Layer 5 of a small transformer language model trained on English Wikipedia (11 layers, counted from 0, width 128).
A neuron's activation on a vector x is SiLU(gate . x) times (in . x), where the dot is the dot product.

Input weights of the MLP neurons that the questions are about. A number n stands for (n - 500) times 0.0017.
n25 gate: 567,524,507,593,434,680,649,367,507,294,525,561,536,544,385,500,568,567,420,545,438,511,664,708,493,571,608,482,186,658,358,555,360,412,522,402,371,486,618,620,304,469,486,537,500,552,335,348,461,283,196,365,724,258,504,613,482,493,348,543,432,561,601,718,558,631,473,493,560,455,390,548,603,366,370,561,511,457,511,453,481,321,423,768,545,424,427,612,444,496,568,472,479,441,305,529,472,360,496,532,430,254,201,522,562,649,572,573,479,251,639,267,737,389,549,575,403,227,436,366,493,386,360,689,558,574,529,504
n101 gate: 500,581,523,745,364,646,773,370,676,353,451,595,546,402,435,471,285,268,801,345,481,556,554,553,661,436,306,496,482,470,304,394,541,417,448,335,568,255,500,500,639,559,649,594,447,308,582,450,553,412,470,763,369,512,570,617,430,554,596,462,542,655,688,254,454,339,484,443,580,452,398,449,584,511,764,469,441,584,534,777,444,535,586,698,598,404,593,263,367,413,575,429,307,301,573,473,391,508,375,621,421,577,429,316,477,826,363,581,436,609,539,420,721,397,231,390,357,454,508,493,549,587,327,543,515,516,439,291
n105 gate: 484,496,508,520,655,492,371,316,550,758,549,511,627,715,177,687,225,571,377,522,361,596,496,344,665,204,466,598,309,561,421,606,218,432,750,615,280,730,410,392,504,599,695,410,599,378,475,481,481,313,537,719,325,644,504,569,481,273,519,458,607,439,456,534,296,451,412,409,281,533,352,342,475,552,603,477,492,439,463,481,512,589,519,578,535,346,450,599,530,548,236,347,454,555,419,428,688,351,451,489,429,523,520,627,334,474,309,592,326,399,341,432,721,500,364,591,500,535,299,250,489,686,500,563,658,605,466,500
n125 gate: 381,426,612,471,405,452,654,528,643,612,555,521,427,760,628,687,610,496,510,470,391,623,609,691,593,586,389,482,590,476,466,413,463,497,446,668,369,308,589,515,296,600,723,696,434,729,539,528,517,430,436,529,489,564,489,543,595,514,448,486,333,410,483,483,692,705,668,572,768,553,575,511,523,514,556,664,335,566,418,360,352,627,461,521,794,500,419,517,587,525,404,364,572,276,552,663,709,418,635,569,486,378,374,692,275,593,424,540,373,383,557,515,445,550,419,277,460,634,459,439,514,528,375,186,483,550,688,468
n179 gate: 540,643,630,637,520,215,661,551,426,735,408,488,531,341,392,504,362,648,602,519,587,715,405,244,536,446,741,504,623,384,473,728,560,615,322,535,430,504,627,435,457,560,102,468,835,488,329,547,446,273,489,508,670,421,552,396,331,665,387,598,620,346,402,427,516,500,737,488,687,679,583,516,470,477,699,422,693,594,473,621,362,302,587,421,312,469,492,617,703,516,569,473,535,401,480,411,511,568,573,369,580,500,440,703,500,395,570,571,173,433,464,191,287,530,485,527,641,516,512,481,689,350,525,356,617,707,617,572
n189 gate: 563,509,223,410,510,435,509,436,316,550,577,413,675,470,304,692,535,477,394,562,428,416,467,471,553,350,323,352,617,529,465,438,659,298,483,588,532,557,500,678,448,553,736,451,291,421,262,503,465,306,578,564,433,244,523,463,422,523,594,578,375,478,544,372,523,364,419,519,413,472,464,700,411,588,581,568,553,481,611,662,393,349,602,536,593,513,700,613,556,520,274,453,513,345,468,378,487,480,625,561,676,455,406,487,604,435,619,388,529,310,493,433,522,581,509,439,510,412,554,352,286,676,500,394,464,444,535,480
n191 gate: 439,622,448,418,388,630,500,567,587,446,669,516,679,731,681,390,211,573,515,255,440,348,628,295,606,563,571,314,678,547,313,561,600,551,401,536,425,523,581,141,672,409,730,593,753,500,522,616,586,519,619,240,352,512,496,440,656,536,425,536,480,480,500,410,500,687,483,766,496,489,528,422,511,430,611,373,565,305,333,647,315,315,444,432,349,304,580,441,557,574,516,546,771,641,512,796,387,358,472,469,541,413,529,357,576,310,619,550,555,516,375,219,445,420,420,445,570,108,579,577,190,457,427,439,603,342,409,374
n249 gate: 731,530,508,333,473,520,426,554,396,648,733,211,508,468,577,652,652,365,601,425,566,520,715,615,357,569,365,370,496,450,485,615,448,617,484,581,469,839,539,416,519,637,253,417,392,528,561,605,330,589,770,794,284,696,618,684,383,395,438,395,562,267,392,439,562,504,504,397,456,721,752,520,544,647,264,496,556,442,356,539,436,261,233,323,643,605,594,658,422,636,412,699,538,594,481,462,538,563,745,397,294,488,576,543,570,581,562,374,553,625,457,713,473,344,426,390,624,609,492,508,546,370,464,532,438,602,716,548
n250 gate: 562,601,496,400,484,683,535,396,668,479,361,656,452,652,500,400,623,913,730,675,638,558,492,528,380,420,316,611,358,700,508,569,535,437,583,508,580,555,496,579,585,462,596,689,660,500,406,383,532,419,364,638,679,467,631,446,394,645,464,246,472,262,721,802,564,433,563,338,429,485,336,417,557,516,516,629,264,210,516,629,796,386,455,349,492,427,508,757,341,338,270,547,480,217,492,596,524,471,496,564,413,452,463,500,217,696,448,465,468,569,586,596,748,748,446,294,542,646,556,418,731,420,674,504,690,672,460,554
n268 gate: 539,403,588,448,500,447,765,487,629,617,781,596,496,436,666,784,274,564,334,419,538,643,547,492,539,521,799,747,432,492,274,416,427,504,604,567,649,722,343,478,630,472,558,696,358,513,414,538,508,687,476,609,565,598,598,532,458,387,425,437,779,578,488,591,592,389,574,743,487,723,321,750,730,626,362,646,625,759,451,500,509,508,551,636,496,382,707,458,641,668,348,577,500,423,295,475,541,556,508,314,290,366,465,542,16,504,492,428,529,648,271,687,729,307,327,504,232,648,566,431,537,558,419,509,429,717,588,290
n25 in: 716,431,550,429,453,688,473,690,410,568,491,587,572,643,605,724,457,570,427,503,349,481,380,621,340,540,429,535,610,460,638,512,600,436,516,566,583,512,722,604,720,291,481,408,600,346,515,334,421,476,542,549,455,579,411,242,538,362,619,628,407,441,464,571,569,512,569,672,532,476,592,368,672,658,675,634,458,628,573,478,526,361,449,490,465,396,528,562,554,461,399,409,627,440,447,264,448,369,376,334,535,472,523,500,425,527,603,479,356,449,468,565,689,497,677,386,484,440,599,503,414,580,365,494,500,494,407,593
n101 in: 432,490,275,403,451,629,520,542,576,363,486,618,137,443,573,627,455,471,470,560,342,355,609,683,475,300,542,479,397,507,671,443,611,408,522,395,493,538,387,330,532,523,497,567,739,536,370,497,411,590,460,822,590,380,383,292,356,682,566,703,497,617,466,555,462,370,339,712,714,543,649,493,441,636,517,336,439,584,435,325,551,384,518,436,507,524,563,319,550,583,545,517,514,574,615,562,500,564,403,373,400,444,586,545,647,610,555,637,634,274,380,743,600,574,517,298,669,521,610,731,507,386,564,429,605,457,410,482
n105 in: 422,545,631,343,562,619,490,478,547,395,236,273,478,411,532,483,415,552,461,476,734,387,504,421,556,350,417,389,431,435,418,566,378,454,597,580,661,368,563,816,915,514,319,703,522,567,500,580,450,514,602,568,534,496,404,637,420,554,464,525,662,507,389,404,543,621,473,350,308,469,419,470,466,493,381,547,470,413,351,678,504,716,577,452,496,587,544,294,538,784,347,430,736,412,500,590,553,441,575,546,656,514,597,467,645,573,273,417,418,423,614,361,360,545,197,471,305,664,278,616,493,382,480,444,703,426,413,363
n125 in: 352,571,520,376,540,595,497,590,653,625,569,414,671,609,480,449,379,630,419,561,315,604,507,351,637,507,387,446,516,371,379,602,594,500,324,550,361,539,449,517,547,548,507,418,493,356,450,527,343,532,629,646,376,486,493,728,540,363,183,708,683,553,326,533,353,510,500,349,594,570,469,727,541,461,457,413,548,610,595,269,452,470,382,425,606,497,520,553,500,445,484,604,688,497,483,500,398,503,576,306,325,617,107,497,520,443,563,494,635,453,564,236,563,308,346,572,486,554,520,438,517,536,598,678,470,500,590,397
n179 in: 702,648,602,576,217,285,665,629,528,416,780,427,528,411,535,530,455,593,446,564,578,304,553,563,432,652,371,143,510,441,545,590,503,490,442,521,379,366,696,475,486,467,465,486,507,489,546,366,390,360,412,456,370,454,532,517,412,630,447,356,580,579,530,621,609,483,595,600,566,306,621,594,699,422,420,472,763,602,640,268,511,599,418,436,435,320,369,448,486,269,690,565,406,578,398,684,266,353,375,562,568,384,540,475,525,487,434,439,469,443,557,245,580,399,524,517,438,518,490,483,431,251,545,360,619,742,479,507
n189 in: 455,421,387,491,548,537,780,307,667,555,555,336,468,575,570,486,494,419,523,443,473,677,405,354,672,541,450,683,660,430,364,542,705,494,564,559,468,700,536,552,456,576,547,695,371,560,467,506,405,455,571,482,451,449,710,567,684,521,435,639,377,445,531,468,391,486,386,462,411,405,407,479,441,417,626,571,482,632,569,468,506,598,461,443,512,568,595,491,585,406,355,566,535,311,591,614,604,683,526,509,434,630,339,453,352,542,553,534,593,589,503,485,509,319,579,503,357,491,381,566,465,517,356,476,450,401,579,412
n191 in: 311,680,500,327,515,375,416,279,629,476,572,663,714,625,644,423,432,371,482,588,195,532,678,644,398,500,367,555,496,606,594,449,434,567,453,435,606,421,450,607,458,354,477,403,614,719,504,366,567,325,796,552,662,403,504,511,411,492,328,443,618,617,445,447,458,575,672,387,484,493,543,425,695,593,332,424,461,611,422,619,643,566,264,461,641,508,685,344,445,705,425,678,625,368,531,348,391,480,443,813,284,592,397,431,423,387,336,412,609,415,183,480,591,680,427,613,330,731,326,574,500,723,465,477,607,484,732,649
n249 in: 534,468,500,401,515,523,734,544,452,565,474,467,689,590,533,164,311,553,564,443,373,320,276,548,363,661,573,492,419,489,558,461,268,486,668,630,361,751,605,665,418,546,400,572,518,538,479,496,406,578,504,439,546,530,568,504,437,804,241,267,438,569,290,402,485,334,248,355,535,377,594,367,521,442,437,389,606,459,431,556,611,537,339,522,325,756,429,688,404,630,405,762,664,489,548,287,507,372,449,555,439,393,542,400,407,535,305,315,471,421,691,596,456,674,489,715,423,597,347,482,657,442,558,511,400,346,548,409
n250 in: 255,364,421,634,263,791,482,511,515,488,511,444,593,318,504,607,555,424,385,439,395,716,466,615,382,676,267,200,560,452,383,486,543,416,519,541,541,306,768,519,545,528,808,447,426,508,604,474,591,720,597,550,515,515,614,504,421,549,500,563,459,665,600,434,530,504,340,639,515,560,689,580,644,554,712,400,592,407,347,563,373,500,651,455,733,302,402,348,353,477,500,536,618,420,526,770,390,728,389,280,542,560,485,664,582,329,537,693,559,462,609,717,570,436,489,581,562,594,680,616,327,430,383,565,534,477,266,416
n268 in: 467,453,628,601,418,545,598,426,433,526,455,301,750,726,507,362,289,565,449,554,539,715,457,503,457,510,455,608,345,406,459,476,490,600,609,623,674,632,418,668,560,419,472,446,514,457,562,659,634,480,350,332,340,525,633,620,319,708,440,451,629,621,591,500,444,820,747,365,478,513,278,543,390,490,419,275,489,855,603,525,482,368,525,539,630,666,486,563,419,471,573,404,552,518,380,542,538,633,361,483,453,518,515,584,489,739,265,402,438,493,482,306,594,328,622,472,347,504,326,565,684,403,506,399,468,636,518,496

Each question shows a token from some text and the vector x that enters the MLP there. A number n stands for (n - 500) times 0.0048.

" |": 430,457,592,537,547,369,694,443,553,551,202,426,499,448,583,481,506,434,615,672,385,480,605,315,438,362,567,386,520,541,455,416,404,541,537,465,551,594,554,536,425,413,553,514,491,428,696,459,442,508,340,572,597,363,523,346,600,481,433,533,516,549,629,508,386,648,454,511,367,462,656,629,570,493,559,387,156,511,535,458,516,407,414,486,596,658,441,482,664,332,642,516,546,490,695,378,422,563,505,582,715,454,591,752,549,403,502,537,534,664,461,537,571,447,628,473,320,590,496,561,455,453,688,537,402,538,669,440
The neuron with the highest activation: n105

".": 584,548,677,638,501,482,691,328,453,477,465,618,454,528,579,422,554,460,432,678,371,546,474,515,532,384,477,498,442,444,407,564,416,498,499,697,627,749,554,478,432,584,524,620,405,432,545,504,462,516,544,557,524,450,655,465,620,350,477,537,578,610,616,579,563,401,429,474,414,406,797,666,624,438,549,435,182,436,594,440,536,488,550,468,504,510,328,440,551,380,478,312,498,532,621,451,383,456,419,588,545,436,629,668,581,308,670,377,564,400,462,424,489,392,670,722,518,506,538,531,400,300,708,655,410,507,626,566
Which neuron fires most, and how strongly? n191, at about 0.2

"s": 377,650,826,588,527,443,713,545,545,508,345,469,342,453,421,579,501,536,568,559,431,545,554,471,461,472,519,353,662,574,530,473,432,470,613,497,662,422,470,550,419,480,601,477,480,469,493,503,572,502,260,335,482,598,499,388,562,400,305,475,600,592,602,426,202,404,287,665,333,550,661,396,502,556,514,409,430,462,513,425,388,475,320,516,519,454,578,522,721,305,481,395,738,476,415,435,601,331,645,498,555,610,464,511,541,305,540,345,632,455,352,527,494,492,686,458,427,604,682,549,685,349,478,564,488,462,531,495
Which neuron fires most, and how strongly? n105, at about 0.041

" h": 480,365,683,575,507,327,639,375,519,403,283,625,568,533,695,496,581,474,239,400,449,424,587,441,387,552,469,393,618,479,424,365,289,412,590,525,629,504,483,638,384,420,608,588,434,397,494,441,566,561,447,703,480,598,660,389,547,399,489,526,610,524,548,525,394,478,495,418,533,620,520,640,450,374,510,407,207,381,561,431,455,293,466,339,418,572,425,397,608,423,555,398,646,509,557,293,508,342,670,563,490,448,516,452,423,542,542,539,620,380,470,591,487,444,505,680,481,550,437,465,466,373,554,397,461,762,505,439
The neuron with the highest activation: n268

" 18": 575,433,584,731,553,476,499,590,433,476,500,519,604,495,587,303,582,411,466,695,496,486,548,542,391,239,539,466,661,457,361,410,307,581,758,463,560,423,621,412,409,235,618,567,542,339,616,524,564,398,470,543,440,574,542,576,616,422,464,720,568,448,610,451,562,520,393,487,489,398,534,536,409,339,505,572,316,492,530,459,417,433,190,449,594,548,500,470,399,420,619,461,682,523,485,399,274,439,552,573,596,629,657,525,553,163,395,559,580,393,525,570,582,428,582,407,440,558,431,444,598,464,675,681,403,503,378,493
Which three neurons fire most, strongest first? n189, n101, n191

" Char": 615,420,622,587,535,431,409,392,586,289,487,444,505,469,642,523,513,404,375,744,615,600,560,546,338,273,551,455,617,462,601,381,574,434,666,430,550,453,436,615,392,292,578,531,384,442,657,423,492,518,540,553,600,568,484,562,647,481,576,611,533,610,612,627,447,466,462,601,688,474,380,518,532,470,623,432,401,462,390,408,352,493,459,532,584,683,639,487,517,384,822,525,626,275,438,436,324,347,541,600,673,539,553,498,812,334,595,345,489,549,486,606,404,547,543,687,518,568,487,410,497,352,636,472,407,413,465,357
The neuron with the highest activation: n249

"tor": 429,380,479,605,480,514,585,505,506,480,318,369,564,584,603,486,419,683,610,538,544,647,451,491,489,519,515,361,692,503,706,496,525,619,504,653,714,316,398,463,365,251,559,479,439,432,556,460,477,630,495,590,357,417,683,406,587,511,435,526,708,600,535,515,551,670,374,675,408,264,556,469,430,305,619,513,434,547,397,462,440,471,601,624,598,443,305,577,451,439,605,414,639,625,377,578,575,350,412,672,433,563,651,600,672,375,422,236,321,443,469,524,452,312,673,585,493,597,488,475,627,343,482,587,613,480,358,691
The neuron with the highest activation: n101

" As": 418,573,668,562,487,335,575,407,473,367,317,503,569,445,707,442,501,461,566,713,549,584,627,412,359,388,428,399,542,504,629,563,428,443,533,452,497,532,591,573,373,455,470,596,426,406,604,494,533,403,361,604,515,732,402,413,616,537,333,522,457,616,596,577,290,582,245,306,571,467,519,456,615,306,627,516,474,504,479,309,506,435,535,406,634,624,514,518,911,358,705,440,692,366,504,439,496,506,461,555,532,519,472,483,636,291,531,456,697,559,481,472,539,458,527,522,475,558,691,468,427,406,533,431,347,439,500,312
The neuron with the highest activation: n125

"A": 465,450,553,493,469,493,742,327,396,351,334,354,430,545,704,440,528,428,342,506,309,447,594,456,353,183,557,498,439,476,546,412,582,459,616,490,532,569,366,650,417,487,601,498,441,351,720,395,302,534,407,576,593,501,667,348,529,518,554,377,638,483,581,528,391,499,424,357,490,444,499,360,516,436,650,444,389,415,601,259,287,336,437,627,583,637,411,532,784,440,518,522,639,538,408,379,460,540,455,592,522,530,545,396,524,203,605,365,557,441,599,473,551,341,349,566,556,553,576,406,491,370,435,450,494,575,592,446
Which two neurons fire most, strongest first? n189, n25

"ent": 527,525,393,482,603,383,605,386,418,330,608,365,650,468,632,451,580,492,540,695,393,600,582,405,426,375,610,347,772,466,575,417,538,530,495,500,525,445,476,588,375,478,366,489,634,382,629,441,588,541,369,571,338,548,548,420,475,361,605,560,702,504,713,564,355,423,314,659,434,418,634,379,578,497,461,504,277,663,555,507,360,465,530,598,602,461,301,612,504,282,404,550,627,443,345,541,363,444,422,439,466,600,713,548,760,561,446,336,577,560,435,539,524,310,435,459,429,470,510,605,473,364,398,537,640,491,488,554
The neuron with the highest activation: n101

"or": 484,424,640,570,531,371,489,474,484,351,523,360,465,461,620,379,521,581,542,576,440,684,613,626,459,459,607,589,408,457,566,617,592,515,490,669,668,372,592,544,326,353,550,537,217,308,508,395,414,593,443,654,422,469,532,663,630,444,513,862,611,627,200,500,581,548,273,372,494,428,496,489,347,510,511,516,457,498,448,472,505,374,480,416,534,542,479,449,561,675,623,451,616,524,448,425,530,480,564,705,647,451,678,394,582,533,399,344,572,527,343,572,344,281,673,538,490,505,655,322,456,409,784,458,470,570,424,574
Which two neurons fire most, strongest first? n191, n250

"c": 493,381,384,520,583,496,533,358,421,455,356,477,357,532,582,273,468,615,574,724,432,579,673,380,496,448,561,429,790,467,529,377,479,437,387,826,550,443,614,596,375,434,444,461,416,443,517,335,475,564,399,565,449,450,467,334,453,259,305,474,428,344,678,598,423,574,268,537,583,417,480,506,480,642,462,295,336,472,358,481,411,433,473,500,397,543,412,560,304,449,516,398,676,533,418,484,466,565,492,525,379,398,654,437,632,401,380,397,582,555,545,564,421,371,507,633,407,568,719,534,668,475,615,587,480,537,284,534
Which two neurons fire most, strongest first? n250, n179

"ight": 358,347,556,542,620,348,596,481,488,273,655,379,618,478,561,359,382,376,457,735,329,552,574,459,468,520,582,444,495,413,446,361,454,482,493,509,573,667,589,696,441,385,467,462,463,480,338,572,322,505,465,508,284,442,527,673,619,512,571,644,593,553,419,474,280,512,472,494,467,389,612,467,492,546,475,326,454,394,527,336,500,394,279,474,607,615,540,527,599,467,549,516,872,489,572,513,365,421,437,848,594,492,489,391,610,359,456,395,537,434,414,622,611,346,745,295,416,417,478,464,569,420,417,541,523,689,465,489
Which neuron fires most, and how strongly? n249, at about 1.5

"op": 490,403,481,472,529,470,493,199,583,258,410,562,531,541,758,493,510,606,539,578,590,612,586,411,353,448,435,377,498,513,437,585,466,818,554,710,634,428,588,730,424,521,375,430,342,497,588,376,353,488,578,526,525,521,439,500,437,573,392,571,639,564,565,555,360,533,473,481,549,488,536,448,395,399,593,496,392,441,572,297,493,545,514,513,579,643,422,462,565,534,473,564,640,437,375,334,489,483,501,718,759,637,560,439,589,558,520,171,648,439,398,575,607,502,553,685,487,480,554,310,354,593,559,526,429,707,357,327
Which neuron fires most, and how strongly? n101, at about 0.29

"\n": 416,485,493,697,509,471,634,450,589,490,254,492,427,535,645,349,535,560,555,614,299,498,684,367,570,337,552,352,538,395,485,520,382,607,583,417,542,575,509,383,344,502,404,578,313,406,509,408,509,496,575,488,558,532,583,505,514,477,499,522,573,621,523,629,472,440,450,433,280,425,550,563,539,519,581,503,266,491,591,454,414,305,446,643,621,547,471,473,601,403,577,436,763,529,760,516,454,546,404,680,577,566,662,668,574,283,494,535,498,395,482,520,595,346,688,765,581,513,457,533,420,387,678,403,342,419,607,448
The neuron with the highest activation: n105

" Ba": 560,452,607,409,532,431,612,441,559,412,388,430,451,506,568,372,530,420,418,461,458,575,672,483,376,258,572,494,581,554,647,490,404,439,774,447,596,438,508,570,417,312,583,498,380,284,768,406,425,505,450,596,591,704,526,547,544,482,479,495,653,466,540,550,578,535,375,463,612,430,554,474,610,445,592,338,451,363,424,398,441,251,537,281,502,505,519,468,659,305,588,471,657,335,396,376,267,452,739,707,554,511,504,500,673,365,572,570,641,464,554,490,535,467,496,518,463,602,515,414,561,360,585,356,649,588,351,333
The neuron with the highest activation: n250

"ved": 406,478,591,615,544,325,589,401,446,635,464,419,510,452,675,418,630,606,573,548,635,534,606,334,465,546,587,344,386,585,507,438,584,496,404,571,589,550,423,482,447,387,502,570,476,469,654,408,625,576,301,664,462,430,495,197,558,411,527,646,608,601,636,509,443,468,216,551,371,468,514,527,315,367,458,444,461,533,311,548,616,526,376,522,684,614,332,472,555,424,466,526,769,535,551,662,304,566,297,671,232,552,556,456,608,416,528,225,545,639,445,583,449,451,655,464,517,619,484,610,726,388,564,589,539,374,462,583
Which three neurons fire most, strongest first? n25, n250, n125

" America": 632,545,523,516,611,406,692,380,340,367,522,357,422,485,494,477,395,380,497,663,457,589,770,535,413,304,447,372,641,453,620,378,589,529,604,400,491,525,421,630,428,349,433,547,526,529,666,565,562,432,368,434,601,739,464,398,533,289,484,618,805,486,508,554,469,433,420,573,566,270,596,438,586,294,583,477,299,492,404,366,311,413,515,552,636,525,402,491,739,487,483,355,692,480,467,368,401,445,629,604,517,440,577,528,627,401,527,410,610,534,461,533,455,366,639,394,465,545,567,594,562,323,738,524,433,442,471,428
The neuron with the highest activation: n250

"an": 525,468,708,563,455,395,587,585,454,448,503,345,463,581,421,346,250,544,638,522,400,547,599,481,354,406,510,446,493,470,695,354,622,513,616,539,498,529,383,559,456,347,420,456,379,424,781,516,456,703,429,441,470,580,421,428,609,278,459,551,540,455,678,510,484,528,271,693,590,302,531,489,343,541,493,494,325,281,348,460,411,432,493,334,632,523,204,478,807,413,606,479,535,549,347,595,474,372,453,513,350,465,581,427,615,353,350,452,445,360,434,503,529,451,661,501,553,468,464,408,569,492,587,607,454,688,599,552
The neuron with the highest activation: n189

" some": 507,549,678,407,435,364,579,385,490,435,504,565,551,461,565,509,390,429,387,648,497,473,559,325,541,328,454,496,543,412,564,447,594,509,472,709,542,478,532,663,368,395,487,545,450,92,471,573,454,591,337,523,408,501,435,700,448,368,508,621,647,513,612,477,524,462,313,395,432,433,503,578,496,508,553,468,248,504,618,498,497,488,342,533,624,489,295,368,755,580,530,537,710,371,598,370,262,496,402,787,430,455,475,560,482,371,494,434,511,530,440,693,479,418,746,592,512,472,531,341,359,361,506,528,387,591,551,410
Which two neurons fire most, strongest first? n189, n268

"===": 541,437,549,648,584,549,537,516,506,553,257,502,498,520,639,533,631,615,543,657,288,429,647,271,452,317,538,308,551,562,561,516,411,477,653,602,574,457,452,447,337,451,424,543,427,363,469,502,489,556,407,563,733,407,515,491,555,301,525,484,607,471,360,514,489,388,349,427,335,439,628,583,553,527,586,514,334,359,452,548,502,370,571,603,549,442,273,542,741,437,512,298,626,414,468,529,343,600,436,769,650,608,631,661,554,322,532,483,613,462,423,630,641,326,543,559,476,413,488,580,343,340,651,500,385,495,443,494
The neuron with the highest activation: n268

" Car": 617,437,575,557,544,468,414,347,552,285,328,387,518,360,673,495,570,437,506,606,413,627,579,427,322,206,525,364,700,562,702,474,487,623,606,371,617,486,478,561,429,449,453,612,454,480,599,516,494,392,511,497,521,637,537,348,513,457,533,664,683,661,545,503,402,478,423,527,683,395,456,559,558,269,566,428,411,389,420,435,371,314,383,617,523,658,562,431,712,458,695,541,545,284,448,482,308,526,610,571,673,413,374,437,708,376,571,200,567,572,484,512,584,491,580,547,495,586,537,451,478,390,570,426,503,460,470,398
Which neuron fires most, and how strongly? n249, at about 0.22

")": 405,502,678,671,606,423,570,515,484,491,312,519,587,439,557,484,593,689,408,786,368,453,514,523,434,312,442,517,367,470,398,387,442,609,527,599,571,581,439,400,462,542,412,618,457,433,498,527,540,621,405,624,584,574,657,386,677,427,294,496,706,631,461,526,351,556,475,598,360,360,640,612,571,423,593,498,172,541,411,398,458,343,479,454,607,588,330,417,642,461,592,361,545,508,632,439,539,425,378,570,460,495,388,602,536,348,476,315,552,422,465,517,457,503,637,662,532,582,474,387,459,432,530,616,357,552,614,471
The neuron with the highest activation: n268

"ver": 440,429,735,569,526,416,732,342,406,427,614,455,374,607,673,501,435,455,600,638,427,661,441,346,595,580,502,434,266,367,467,421,626,385,520,554,670,555,530,661,504,310,436,526,301,494,661,462,486,342,459,746,306,483,448,513,427,465,437,722,596,577,516,576,417,541,433,563,575,471,446,495,635,435,446,645,396,471,459,396,536,571,364,412,495,471,438,497,582,601,396,423,739,517,287,510,409,437,418,701,597,530,494,316,692,360,505,509,563,455,305,590,593,501,584,616,447,341,449,680,617,590,507,528,528,615,591,465
Which two neurons fire most, strongest first? n268, n25

"ch": 577,483,558,589,428,475,438,483,456,431,395,322,394,519,495,134,494,492,583,591,485,614,670,642,439,402,633,419,477,581,527,400,508,654,565,583,479,471,572,719,480,354,438,593,587,352,665,349,588,617,426,504,426,442,413,664,581,439,459,453,472,565,624,438,513,512,377,848,478,529,378,409,432,662,509,349,447,409,605,358,598,456,416,344,536,374,424,464,574,347,467,390,655,545,256,578,347,502,655,387,516,404,461,654,673,498,454,476,559,477,318,615,698,534,696,599,540,563,531,571,681,427,757,549,427,526,354,426
The neuron with the highest activation: n250

" of": 573,478,548,573,603,394,633,405,415,460,355,501,591,592,589,505,633,384,418,573,358,494,502,359,429,276,440,697,296,618,401,535,433,429,466,437,541,678,520,559,305,196,462,576,528,242,518,540,393,633,392,581,525,431,535,609,455,326,409,559,617,455,508,617,464,549,371,445,446,663,587,401,431,501,490,460,272,525,667,538,463,464,277,519,640,710,385,558,669,340,584,599,566,661,330,548,402,379,458,462,612,551,703,625,703,525,521,501,531,554,408,513,617,498,702,476,448,534,651,479,613,450,382,489,420,492,599,494
The neuron with the highest activation: n25

"is": 449,522,559,680,517,376,548,481,590,328,509,377,596,384,437,396,352,423,687,552,395,591,518,486,539,519,477,524,747,629,509,527,580,569,517,408,465,481,561,421,412,245,381,591,621,336,606,630,535,551,394,471,485,464,629,462,579,406,197,428,409,628,534,415,333,445,388,633,540,364,401,454,325,421,515,370,502,497,626,460,487,458,432,498,646,467,581,501,801,273,606,611,682,353,271,488,487,487,634,754,542,355,473,414,523,356,539,355,433,360,264,532,412,594,632,633,457,472,635,599,543,423,570,629,369,406,455,538
Which two neurons fire most, strongest first? n191, n179

"ze": 472,481,678,561,547,370,591,321,561,455,331,510,617,450,469,474,574,422,533,641,628,568,651,642,271,412,701,467,442,487,396,131,477,445,468,553,422,335,366,541,383,306,382,526,307,411,625,478,521,526,486,624,549,642,461,545,500,466,519,474,685,574,442,381,456,375,300,482,808,519,681,451,507,512,534,491,570,446,498,387,486,507,454,596,598,491,574,502,586,468,330,471,725,442,255,434,420,369,703,659,467,453,582,483,610,485,490,473,462,501,454,678,529,421,621,390,510,508,537,486,545,525,683,305,431,642,579,446
Which neuron fires most, and how strongly? n249, at about 0.66

"ri": 531,336,621,534,574,378,720,475,645,272,443,355,433,388,609,410,677,724,483,637,356,606,585,550,548,271,443,469,550,551,659,438,457,630,578,477,681,393,473,471,422,553,481,518,294,438,520,498,423,688,469,591,473,595,596,424,446,486,473,516,728,450,534,597,583,274,486,735,628,412,652,480,449,511,510,285,448,394,514,392,502,566,615,406,464,512,382,506,418,500,567,563,731,650,324,505,515,438,434,445,781,560,564,403,478,344,300,418,610,360,521,412,360,533,480,602,502,562,588,600,562,382,543,462,364,653,522,568
Which neuron fires most, and how strongly? n189, at about 0.36

"|": 524,421,551,477,563,386,645,521,412,480,357,415,538,370,551,471,487,482,585,559,413,398,656,289,497,303,453,323,588,644,497,373,436,584,611,505,684,565,542,408,342,469,409,551,410,325,680,495,453,330,440,624,571,472,497,549,537,524,429,397,481,517,380,516,517,618,421,464,382,461,556,563,561,409,548,401,275,347,393,395,446,339,474,636,480,688,485,469,662,327,558,433,554,558,744,406,405,479,396,637,724,422,570,844,505,421,565,458,665,493,455,618,559,314,594,664,590,498,488,620,526,358,543,545,385,486,534,484
Which three neurons fire most, strongest first? n249, n125, n191

"um": 259,569,542,487,524,426,498,504,399,289,376,388,404,493,501,357,392,579,511,388,559,592,580,519,489,506,615,594,680,417,651,490,593,527,537,380,620,402,507,622,423,158,531,552,418,508,431,416,697,659,325,524,581,591,435,257,491,278,346,546,603,610,378,452,405,607,471,728,440,438,586,454,505,396,560,243,489,510,704,444,477,621,590,563,591,466,513,650,658,467,509,351,525,631,376,581,462,492,446,629,467,539,507,346,686,402,401,295,496,347,474,589,449,282,765,495,423,638,434,499,658,250,790,470,573,523,461,422
Which two neurons fire most, strongest first? n189, n125

"ies": 504,532,713,547,553,322,620,465,537,440,410,449,497,265,572,494,534,472,594,567,391,571,694,534,500,406,563,411,620,535,409,483,579,412,453,576,502,430,544,474,513,477,503,521,447,444,479,436,604,341,288,424,443,621,477,438,689,377,567,605,535,651,695,326,466,406,268,603,474,347,704,271,545,385,626,479,327,540,476,610,470,500,378,517,551,576,645,722,768,367,430,449,589,377,511,390,460,432,730,499,480,488,573,531,541,306,523,328,717,548,414,645,581,637,576,522,482,395,681,608,626,462,583,471,468,423,619,486
Which three neurons fire most, strongest first? n189, n268, n105

"re": 466,450,632,612,613,425,464,388,502,573,403,514,463,222,629,570,557,533,625,662,534,606,657,397,481,591,604,530,641,633,558,500,627,323,604,495,493,349,594,511,383,274,404,585,482,353,603,402,509,621,517,507,415,632,419,569,557,360,547,499,573,533,615,298,453,498,399,683,622,149,564,295,338,619,612,504,418,351,362,573,418,508,557,377,585,598,375,709,640,362,550,473,618,701,455,461,431,538,652,381,465,416,679,439,542,228,615,408,418,512,437,529,546,611,410,470,464,525,623,486,520,279,545,475,559,619,625,390
The neuron with the highest activation: n268

"der": 369,509,495,590,576,553,517,472,320,395,590,500,539,543,706,230,265,668,463,518,434,670,596,595,526,512,513,523,436,441,405,366,537,708,429,317,634,529,520,588,383,226,440,523,382,476,546,184,546,466,183,589,300,438,531,349,482,462,524,578,628,613,376,518,449,372,361,675,504,542,466,543,483,436,501,377,464,354,570,379,375,568,452,442,594,541,505,554,653,446,466,410,800,428,590,416,391,412,238,600,620,373,516,575,625,392,555,412,324,446,366,556,361,352,543,414,488,398,533,581,419,306,590,574,527,459,475,439
The neuron with the highest activation: n25